Layer 2 of a small transformer language model trained on English Wikipedia (9 layers, counted from 0, width 96). Numbers have three digits each and are written without spaces.
In attention head 2, each number of a token's query is one row of weights dot the token's vector x plus its bias. The head spreads its attention over the tokens so far by the softmax of query dot key.

Query weights of the head. A number n stands for (n - 500) times 0.00052.
q0 (bias 0.072): 618440492437520446663500344640557558460344675500500507314224289486362348572429315427737439659543347463522672493540779363207780581355503504553485578375500458467649417565662627500590536407357401514385691589608387679515613567401476633364539699368547279450344559670612564466442570549493261702
q1 (bias 0.088): 521543360356525636399612554411266681489432331488704395806557281477289642515546465643426432548838472414441446301562455648496619274276598435604562442327500347338666810744445476627460462627608379586515682504314419550250708570432409382597537589407358604655359319454496343556415712373588587512
q2 (bias 0.369): 492548189555484542625620349653433275428282704426455456286475468514588313600473387529350594633574544599398598676768396500380518372623517446436417488474572360424564407702726581230592493500420496360479612533735797363553424411588329578325413496598482322734432458383530521640534649548500618525
q3 (bias 0.194): 541510430673496526525504357466418484278438577493421466490487355636352420530272551423408412568303510725548561470409386268379376558474503157611567457706313659664548563542484500717589430571413699591454626456305530587668641648562403645514545475520547328595388413493613659724408514593517390392
q4 (bias 0.245): 561440217364678418547455410271788643617521641468263458354289317471434492430296338610547661618302858431560416596643536625327567806586373558583538379351416443437281279651476707621385533500618687585479495719546715542579412753488536562602447310378776578665452572710293431179238603457521547330
q5 (bias -0.070): 541462611544762250368587493595460589523497581673413436500444425596528795427507340453415440572313452476503385544423554211554497473363548670371389745707503256359407416603608472594500443572405365731477565624593338500278526395382514493466422673571500566639528529402548343613387529531653676534
q6 (bias -0.116): 495253400633460552251531619442781365618376298381565508517544683610522316403637325558425653409566546508305393267521452649578561562584667488474652228427398663611296529197550328619578581408607278769431399752633475373384613253640491633500552457504378362520620634407933647307604348631565450359
q7 (bias 0.102): 720217517442553612660716358289753514406600707447372523430298424485476610627377446435219557511480601605477454610394552525393454212323780447543412338524538342435504477588486558587213432569366336507635488496305504595472601500470406556473761448607394344418715656397578452599648802512564675573
q8 (bias -0.177): 383510754476419570386605391315556500614543355671416438483427421369604712467515352418737547507377570531658422497707385377534480616441394349465225525624645405642620463514564559460404658330520529497810634559473463558355493485629518363534608607395631566447521627283323326659507540354409573363
q9 (bias -0.057): 459530484481376313486638327474291711500514754547728593628743222638356639670456556722459524518484470481452626496548653468400320467732535376420474642719419254603435566570598666423590244418382353511496528643340393426304528607385302536493610651585548476384477475404368293404547621390420722448
q10 (bias 0.171): 421337349616629365732440357331285542412536364540375579462460736445426378584552500407685625683269599807571556726277453520575511391511511452600660317457537698363541415292486363555440533611582637593599524500537384519376422528659504723647579437407437369343531632190378648395594488523253690507
q11 (bias -0.103): 414250437360368716428351688496668262334444675434839734525464378536513520484465587508517561319417462330649602342337504963631423867638504686644541456508411421630541508362218412488427557574373319327424421542444459365560554456242518584578445376480318606568534781544575512538754517647597396290
q12 (bias -0.424): 319138590409377500568469491582297431673536479378587459554720414866414577500601640345694352551487412297657545350361634433512435553180615508441484339500731571488662411388616608403346536370177553649732544417448459264381500592722583536644413461651298637724721492438717662436556556479411300553
q13 (bias 0.304): 562493627359590466542287645577544526421592482392351532638326643552423552682669422301518558762597457450373500566698504757392309388648595327248566519518413598458388617658595493552444396596451477554452437635257556490329442552642537575482433602465711481466318493489575524304280710250376464395
q14 (bias 0.274): 368522437282589412523481504344767581550535447404379493368535596411564740440356740395576611580361312555515496557320599437522417554556632546414403558493536573439580457617476570360527386511374372694574488595553565281515373222563616429616424557893425400271462627527555291590663450563739684290
q15 (bias 0.487): 788561477444528438429559554359558580643550815377343350427525500617299500684376281632599433598595417418290457732598532029415800316484484231425419523513209590602533336764564917563340492523466532353417559457387402610504458650632432613354946513543542464521247427339474562425473644548597552581
q16 (bias 0.024): 455529549602373924183860379463373477600555280617514337516417531524504347460522852650389613359578508401594670468451388460492468508527694464278374565403448610452737452185607397347534544448589662379663201603619488621534304483480644504565512674407436380607310597504806339610470581450416285553
q17 (bias 0.052): 568448305672448713411646438555430567396686671795404541299363402513715554443412634558393424313667517517665268317493630440408463383398446395440548518511696382531504696486574507382439220652558430493537719410349514616617357679546332577521569582565392557470454503419677540379489432430527500397
q18 (bias -0.197): 573319543546422378524511556474442657367618449619522401310590711487676591526659470378560647490430339510600622418300486605378592470567451500364638405350654510405536533331506346288447562462293355358452324443516279421617598525484465445576693410520539436635541456781601551692389570537549668672
q19 (bias -0.245): 350661374428188562496466483524515597449338500618433906613403557301567433348479600405652559534555512460520730390381613591504681376393396500316591428492646523319679457500422209693563606664115402466519437435434595437355696368369526554760614608754708540492434440316621596578492479719281330345
q20 (bias 0.163): 562447525568727591483452588462401820715577465484576692397316429581646526448669629579564556616488301416526515526601631521496627458630518481512522396558504609619492500417454297400309352113301613536478592389482305597625434600234299253557399708425493524258645461431680261543370563607378412700
q21 (bias -0.241): 662428434757427639664312556334438623415318523432332673508452355482575251504440636466288559720364527645595451533530647471511705651543577619581545416652679388500554726539500504292539463516534468478739344580529451291356418500587584585587374197620322469456727246419447250348492322627596462564
q22 (bias -0.066): 504679655393546359278743696662573548519405480605671244361623574369447582488466464476662474734584108353551629325609450427418590441598331651658504492537679243422401740282345392310474403583574542259588370416508339555565655487481588635461440648371678689508586466251356515447496757456496420433
q23 (bias 0.418): 728695560422603197245275368353634449261540733680121394472563662563490649832412329468518466601519589500246208640541384340244345426438517337420614573505400407545168468726569668663332577534486687557563812709496623746429621622482211531560839452285306508576400565525430509624471717266744561486
q24 (bias -0.028): 343391458512488522365422614546474425877515174484611584527410441579508720433615623389442454426541488539558557394390342290691622619522478530595721134520625526443534579536540180178385534403427533529582308434639416725480408385589553432685279784573610305590416569603601537540620403703387438496
q25 (bias 0.077): 893561310306400492623354573658484557444531701358514387333429393540538484378323480597597436709470656525378327667552321350532492362671542480421701299366304395172358607568697742504655615556488127678626375488516576456282296315293608508654736593488512373413550581444648547634538547599659578617
q26 (bias -0.106): 358570678758485723298777412556578617561510590585333556479598301459667514425593493465381452583448613402476576503531449508472448643553568685525545570453394660173481497413591433442376541544341377347232526542531372569669717741369322419368520692486544320639626444567486477439398405408377468542
q27 (bias -0.320): 277338533489516419200407601420552496451618429387636504565563567515528583485508753519435539317472818673282546500700432517299553546621365583880447492429782730485533504428429597575471414331534431464749229330385527485393567427592557366412401393432751345441437601361778533476643428391500423565
q28 (bias -0.402): 222542279569525415521464415641297546680320397342547439500429462287615553552708500678596437350492364492385583229576604654614632622595450669355576431492632368289625643444532488560575459218515712507478605349232436436559538707540683481607453345432616440552476370602697405705512384810485222607
q29 (bias 0.094): 619329268340426361452491619556710334602446581541418517609559428691491594698333600547426672612206663863509384624509536387384359903188480445411431211705581604457320215798601667560322585674384602587428597688601689320361367399479749454357347658311423572247585603421465413478405564500445654504
q30 (bias -0.271): 283346636620448562444534700600422582634345346696625532427691606476454409223637516448520544446627508714641333433206715583620666592546541504393416220587567512619302591600489402283496547449723393431328517192461325425824443560415338340520446492643500448710695413195699335546575534480579390720
q31 (bias -0.024): 545436658545696287469362697466478747431184465611525827759616598296636603453548507426444572614721341440567370419485684484407522459321524430385426713343434364415476690337406432478483441347230432464500441549413478585596419587722397485474311504359471359663539532684572493646671531632489542351

Each question shows a short text with each token's key, already scaled and adjusted for position as the last token sees it. A number n stands for (n - 500) times 0.0019.

Then comes the last token's vector x. A number n stands for (n - 500) times 0.011.

0 " Peace": 473483530362396482574246441405555636500445561279665385489591705524589099803371560492552439669458
1 "ful": 384504463343332530608300486374510558625422543246729399481594634639616107836401562487576453649479
2 " occup": 382441530381362530625326514412542623606401581218638437465690662542607169779369519541539453674505
3 "ations": 426450548396400594626338467341635544691386603290732324478678592585568117822466615502601509701441
4 " |\n": 409452520359475407703354390327628604412426524272635350550617650543535151780399551484680390638552
5 "|": 342441505392335438740350336289618589457425607267790409532660589436500215817442603524452419637529
6 " G": 367333453371478456676322410381569686616439550187664384556610544561479148714422605544558496641480
7 "p": 334408466381451428691481473395586736693422595174723429531586516593476094728415589647527457626496
8 ".": 331365461388497436724313371335570846497369608158740314557532584503604097790334581579522488595493
x: 566526277347489497587361555428671360501462203607273573579321647328326582535375549668427736504612622750519443562511508615726620528484768362410395489498436670549392498402353541384510581601613537538221432537784725422523562109523357449457494631544586351525440696575413430441512509570452476362
Which token does the last token look at most? 5 "|"

0 "2": 475520548393416428597272402387585679481415543205664467516627691512597065772362619473604398681481
1 ".": 458457484389434437647270364401544763512386498223786409551650668465716103748327655512621370660498
2 " h": 500419495430425564625382437394572640642397510185696451598554633554632149764420641549658468705510
3 "tt": 480478469437374512663397424405544602736377515219654476565552587586575153705352648593631508753544
4 "ps": 503453454424454544677410411426491560619439542303672451546589541488550141729472667539575395645494
5 ":": 439434526434451478733353382357648653487392501184778470542610596494606148864343678465548398632448
6 "//": 329429427482404498798414431427600591551437580218729421542574544507615168803452637519560405617450
7 "d": 369422414436371459769423450413544607699374564243644350632564549616510215751472608614641474666534
8 "oi": 374360433428376519700412468404590661607422549204658325545612509534656173809477566637605526614470
x: 613577420496536514385560582348774332462421119450288652467373701545389470500361557538310704646637516733407455655508361648620611688619785420421502480458268523471507348508585530360426658569495500616265567553685613497450399370456519497496428634474463416566454651554398381428412442785363577274
Which token does the last token look at most, and with what share of its attention? 5 ":", with about 40%

0 "ight": 488495529370373475616265425412556642526419550285660435499557701517582102776380562483593417685475
1 " bl": 413489509370264553637364470421579625656459509231670435587635625592623185746441539482609474637509
2 "ess": 409518490353338527665339488367609605748420489217694438499583644602588082781418533526562464719523
3 "ings": 438507548402348561694394470373613589703409574248716374524710595586600096808466576549603471672511
4 " in": 451434499358442436634330445330599715574420563200759445516664636543580111786458524453580490718459
5 " ten": 410468482368462478627374453368577691634415627240671376536652672612605095804409486538586523730452
6 " se": 399391490343410512615390493325675687664409585200659396563611619507548080823413492557550559684461
7 "ctions": 439417504402421499688359429276672623736363648266712356495635577597537108851416532563533556685441
8 ",": 360406447343490471748362444263609584511418645214714353578634603509516159847441592580574511666454
x: 703548335405565401536497536328632328349456268577366572509380670343368413390343546506558689553524601752530524647415526610693568443674643257498557494406570620623347383270437413383492722709540625489247462513739659461507440263531495602424578585508581330417321755563488595431410504687485516285
Which token does the last token look at most, and with what share of its attention? 8 ",", with about 60%

0 " Arch": 447528507356395466603261399405517669514417568256653389512572722499550101790356540469591405680494
1 "ae": 432407481371345507605363399357524664701382515248671387527685587517640123805374531524600407674461
2 "olog": 384493475340346482592337473437440618661356542216665391478635570636634111753428553524627487634476
3 "ists": 417511567374404562652337417414581558693400555281715322454676575611600042777411618512596494705431
4 ",": 378475478338447517703322419319506595509416614233711353546645658492569145857420626549617437660458
5 " pal": 382375473377441519673447499343498643666424539187633373547521618595594141729369584496609532697502
6 "ae": 415349534393375508700395419329588641694413571203675370546646498507614142806420564559572526645427
7 "o": 351374523353462522702364490375582613690449608203666369573568534516607093815449559620601504661434
8 "ec": 362447476333388497790388440376571667699414623152671361560578485511566143733476508595537445618486
x: 694399433511631531381400584400658318519422278497230471464393566424353518409286577486457732565626560815339574565539245579653550712574784522523432434535494433510327383560450387456544660663640614510224470472773624419481633286406560582408528689479552430426391588593565296545481466611382536349
Which token does the last token look at most, and with what share of its attention? 4 ",", with about 30%

0 " a": 457515487407386453617274406394588651492478597258696403559613752525580111831413544456609399693510
1 " hard": 402515491410283547633435467435574583598402540252650439556650675643668163807447499480593471718496
2 "work": 402529506370279512660414470408541651706383533240662423492651595667651138719446534482616513712442
3 "ing": 433511539382275549689359457404568598715406582222702431491667624641597089831471522499606467673489
4 " c": 397462523359336533690382448453566647685405585249677429582632599571611180815445562487583473668506
5 "ow": 364387455395348483687387427321576644704356496172561382611565656619556157733447532557647460760475
6 "h": 407392506401339515718378374389562659666398602186681400572596552552544138795442610593647422623449
7 "and": 412404511385397514689351387310561679744402532138628363543568593588477079726421589562647497754462
8 ",": 382451481328445500743368409305557609512386645204697384555618617485551169850451599542615481676465
x: 624549317408567425528512552270570329350428254607392545496363648313365422379354542530587708555490574722595594593463509630660572493709666289487518503359562621635420397252436455387499715690495640517280467483798617483527424262493501610412529634568568314436313764544482560440421497717465505295
Which two tokens does the last token look at most, in order? 8 ",", 0 " a"

0 "ous": 469498526381367458638288416394588657544426559233666441510572705576566063811387576481572411693479
1 " po": 392458467415357546583384514393612634639418528212699443584668598583626134763408574442591499632507
2 "ems": 504468520422373559643352442371630548698394593299717375532661618605625081796443576517602452674502
3 " and": 429475511384398517713332471319581570632460641217719421556707626511556084876394573551604427679492
4 " t": 447447482387389522684395469340589681695399523194647476586586650604550160774450561490603549733524
5 "ies": 471401490429389528672405436275614612769376552246680394552647596614513102770451567545587535724461
6 " them": 419406528384476470693390489297648614684451621234746377567677609593533065846479517533603519692515
7 " to": 379466525390440449730353421327637616600458618205756413546662542544504083824503567498542524723479
8 " t": 422430482377437475725433459295633719690425554181655447572588616606515168774471521500566592712495
x: 754642411333549477512455466282634400555470324493243382658576572382331441373315456553331535676529801660540523617410457534617593503572835417602538336441361635523463459493549369376355586704384554596525501576708652528525439157509555606442481498634677425439455593581446307426397574579277565400
Which token does the last token look at most, and with what share of its attention? 7 " to", with about 50%

0 " visit": 488490506407388466624263415383574662490420539272665416512604722497600120791365578473574450702493
1 " the": 422424539376434510555231428372540539609478591302781392532609696530626126833430542518627416656523
2 " Bud": 384475459357450510602372483351521615611463493181661401534590553538548123731392562460628425696536
3 "d": 353542444374353433667353456404483646725388552238666382601642501579530154726416580553629404640514
4 "ha": 398446480359327529645307415336576611689465564203708327550642529498555138760376566558613435586480
5 " and": 385520518310416512690345425319548607590409658177726400513679581491530073847387572464564439703500
6 " ask": 446445482394394497700346467331578643555377620234652388496641640591612125772397518468575571684512
7 " him": 354425508422491498732331452308618633571430623237751321572684591581601124825484548435593506704499
8 " about": 382421468433464444724262450265621634470414586212693347492657584506578171789425536455520548715464
x: 639690404274629570524463476138535450460427380405373548597519533537345502509309520605380629597414657652478621649436471546696607507672761192450500474365414644351273394509509408354431551493455603602419425599777716441500396234658484510545561549705614361480309658649388551499461498616420571331
Which token does the last token look at most, and with what share of its attention? 8 " about", with about 50%

0 " f": 498499517383378441602291423420581705536428563240666463563575726505565097787404535480577398694475
1 "ond": 456498436373390509563335469385499671763349423190641469527615644603576104732410569561665498738498
2 " of": 476475530383433452609295431356583631655405482192741515460597689546570069831320582477620450697476
3 " each": 445410554351458381531387481395628593591472608311711373577643738574617068854474529538652416711466
4 " other": 447376566374468450498303458345645590645446631213719352550615658575629053778344579537628474740437
5 " and": 419479518297408464662393425312624603622445648204714424559687618513543088848423553506578409723472
6 " he": 402356498367500454674417493297616645603419630198676359627604642539564152785444578473599411733507
7 " becomes": 431425482398476503706443432276622646543441656258687347557701635542558139787445565471550446709518
8 " a": 378423446378449445703379406341678636599528678208701338639693626580552159833512503482601474651505
x: 640520485394691455431457482136700288439302253519365597535537492443334486377313474596427597633474689675500457669489487469709391518569697460533562473523338726495408358549421423280393666646438502489405448552684718540450470386503417574396532684642695468587295696535558483383469513729463591297
Which token does the last token look at most, and with what share of its attention? 7 " becomes", with about 50%

0 " him": 484515503412437462635287412388569676491453566275703410545609730532619085798435568447593427712497
1 " he": 425438508405486504621360507345573591574435583227712391616645672560627141754431615434637393732557
2 " has": 448409487409438507677365408297617630557450602249736437544691663549649138752421567488600414682554
3 " \"": 446423448406453479686355415328669704537425613267751423639742677438568153793438531417558400631530
4 "t": 426398440402348448698370498380594673654389562246675441560662617599545144778488543589610466736490
5 "umb": 432423504384353474653404444342539694736362575188670432515612620610506105729473505568660515713474
6 "le": 380444421386355484751418436363651688650454551198694383548634609541556101780438512593590465648464
7 "we": 408405508400408497731423460314648675669457561188646366580575657531500099796465528638612458681519
8 "ed": 377491475402344494742349428351588645638390606135713432495576528568523087750444533540570545672493
x: 599551315408637551447457536400632352549388248435302548592458662520381514564154488523380777629493607670526634593444385470726569618753876453528407429458394617440286340427510351493444588463514638476300320595709543456500517320492551520455553564669630445489240657523414409507432539711379561425
Which token does the last token look at most? 3 " \""

0 "mon": 442531543361349441587303433431597675519437570214640457525578685554580075780401552493564397686501
1 "ished": 478526506404350541643319391375559607621394572168686433488600608566632051776387582471627447668497
2 " |": 417463568375375387719277448328606599536452543232789440511643594450586182790306567455598363669550
3 " S": 404412432391424448667334406389585654649370588237677454588565573539564143725384541518619418709496
4 "ight": 394419464364393510625367487415510654658337546208655406486521607581564114704321567587570494714474
5 " of": 421458496374442439656310441378527721594433572185772420391523668569532035804318551525600497629492
6 " a": 378455432397410479680356432406609667586521680236728330561638658549551162811476488509614444624521
7 " Tr": 347417439335401465730384484364515652661487570214642388507551539526522227747392486568550458616549
8 "ue": 326442373358449479657388449370539750679362577169652362510531570574585146788367525556530559603445
x: 622591387379569505570521524417581182569463238420390665498463644478405562717305521526371846620633723597541530531345419540729465648770644509393374474539263515480468433429500643351414706600552565405254380545682698329493502284388506512495446609537501410565451660560452385400365542557361576334
Which token does the last token look at most? 6 " a"

0 "el": 467502517388383454612272429415581673524434542244650434520570693496578089773383560504576410661485
1 "ess": 430544498331372522676325489403534640698398486222724451464587693595613051781410586532570453723513
2 " actions": 481467554382388570614373485377611587616403614290721395459731643603656087783441580512562499736445
3 " |\n": 427471514349462395684344388330623612412416530269646359558646686542564128776394549495681393667549
4 "|": 380462477376346413733354352283611613453428595271796425537687605436536203807422581545463401627535
5 " G": 389345453359476452672329420390565681609438541185672404559618574574510134693422609551571485655491
6 "p": 357408469375445429678474471414575730678422589176726434531596551601506084709415604644535451651510
7 ".": 355372449383495432726315367347569848508366598158735330571556609510627080780332591591530472616500
8 "6": 346422456331529470665402409343556741547353591159702409564628543616581089777372626583569553651522
x: 709567335435559515456509554379591151612414174520435617470219718522454536606342538547382652599546657641470370617470430532730699534604673545505427546460339668690345505413403496363491496487432513588378443492709786535483452238623547485245582581557586406489371743533419314533402540555481454288
Which token does the last token look at most? 4 "|"

0 "cluding": 490496495371402446628310421357572668476426572262708431495570733515583091821387608476554413707476
1 " chap": 414440508385363457636424476338522687600414528195649380576616685597646134740424557474600441675509
2 "ter": 437419492429343496679304473368597666699384487214714323544639591537611091763389549551586460682502
3 " of": 436425530416452450664269443308598647639455543204755386459584668560541063848324574475601485634494
4 " the": 419383516336457446613285410348553623635485665249780345525587706547555088865450512536592440646468
5 " chron": 328409483331386552611370492400597617604445632206619321503670585585569150766357572509545522694479
6 "ological": 388430517407404471627399422351513600716376633179647320512595565676542097837394545568576490607433
7 " nar": 367375480372364499656383516322621626625415611177592376484683538604569190719404498469516540688440
8 "rative": 394376502383421498672357505324647582709398676198628276487630578630574112864413513578589600638398
x: 796582365421616527464514498342684346550328266574352421512351535597393574494275595540443700526530692673556456566449364556647525562728692527324443279468349680504385393477476402345508745613523574677253421647727578369521336330365518567358481589498616324493434697569435607518299541580556554405
Which two tokens does the last token look at most, in order? 8 "rative", 4 " the"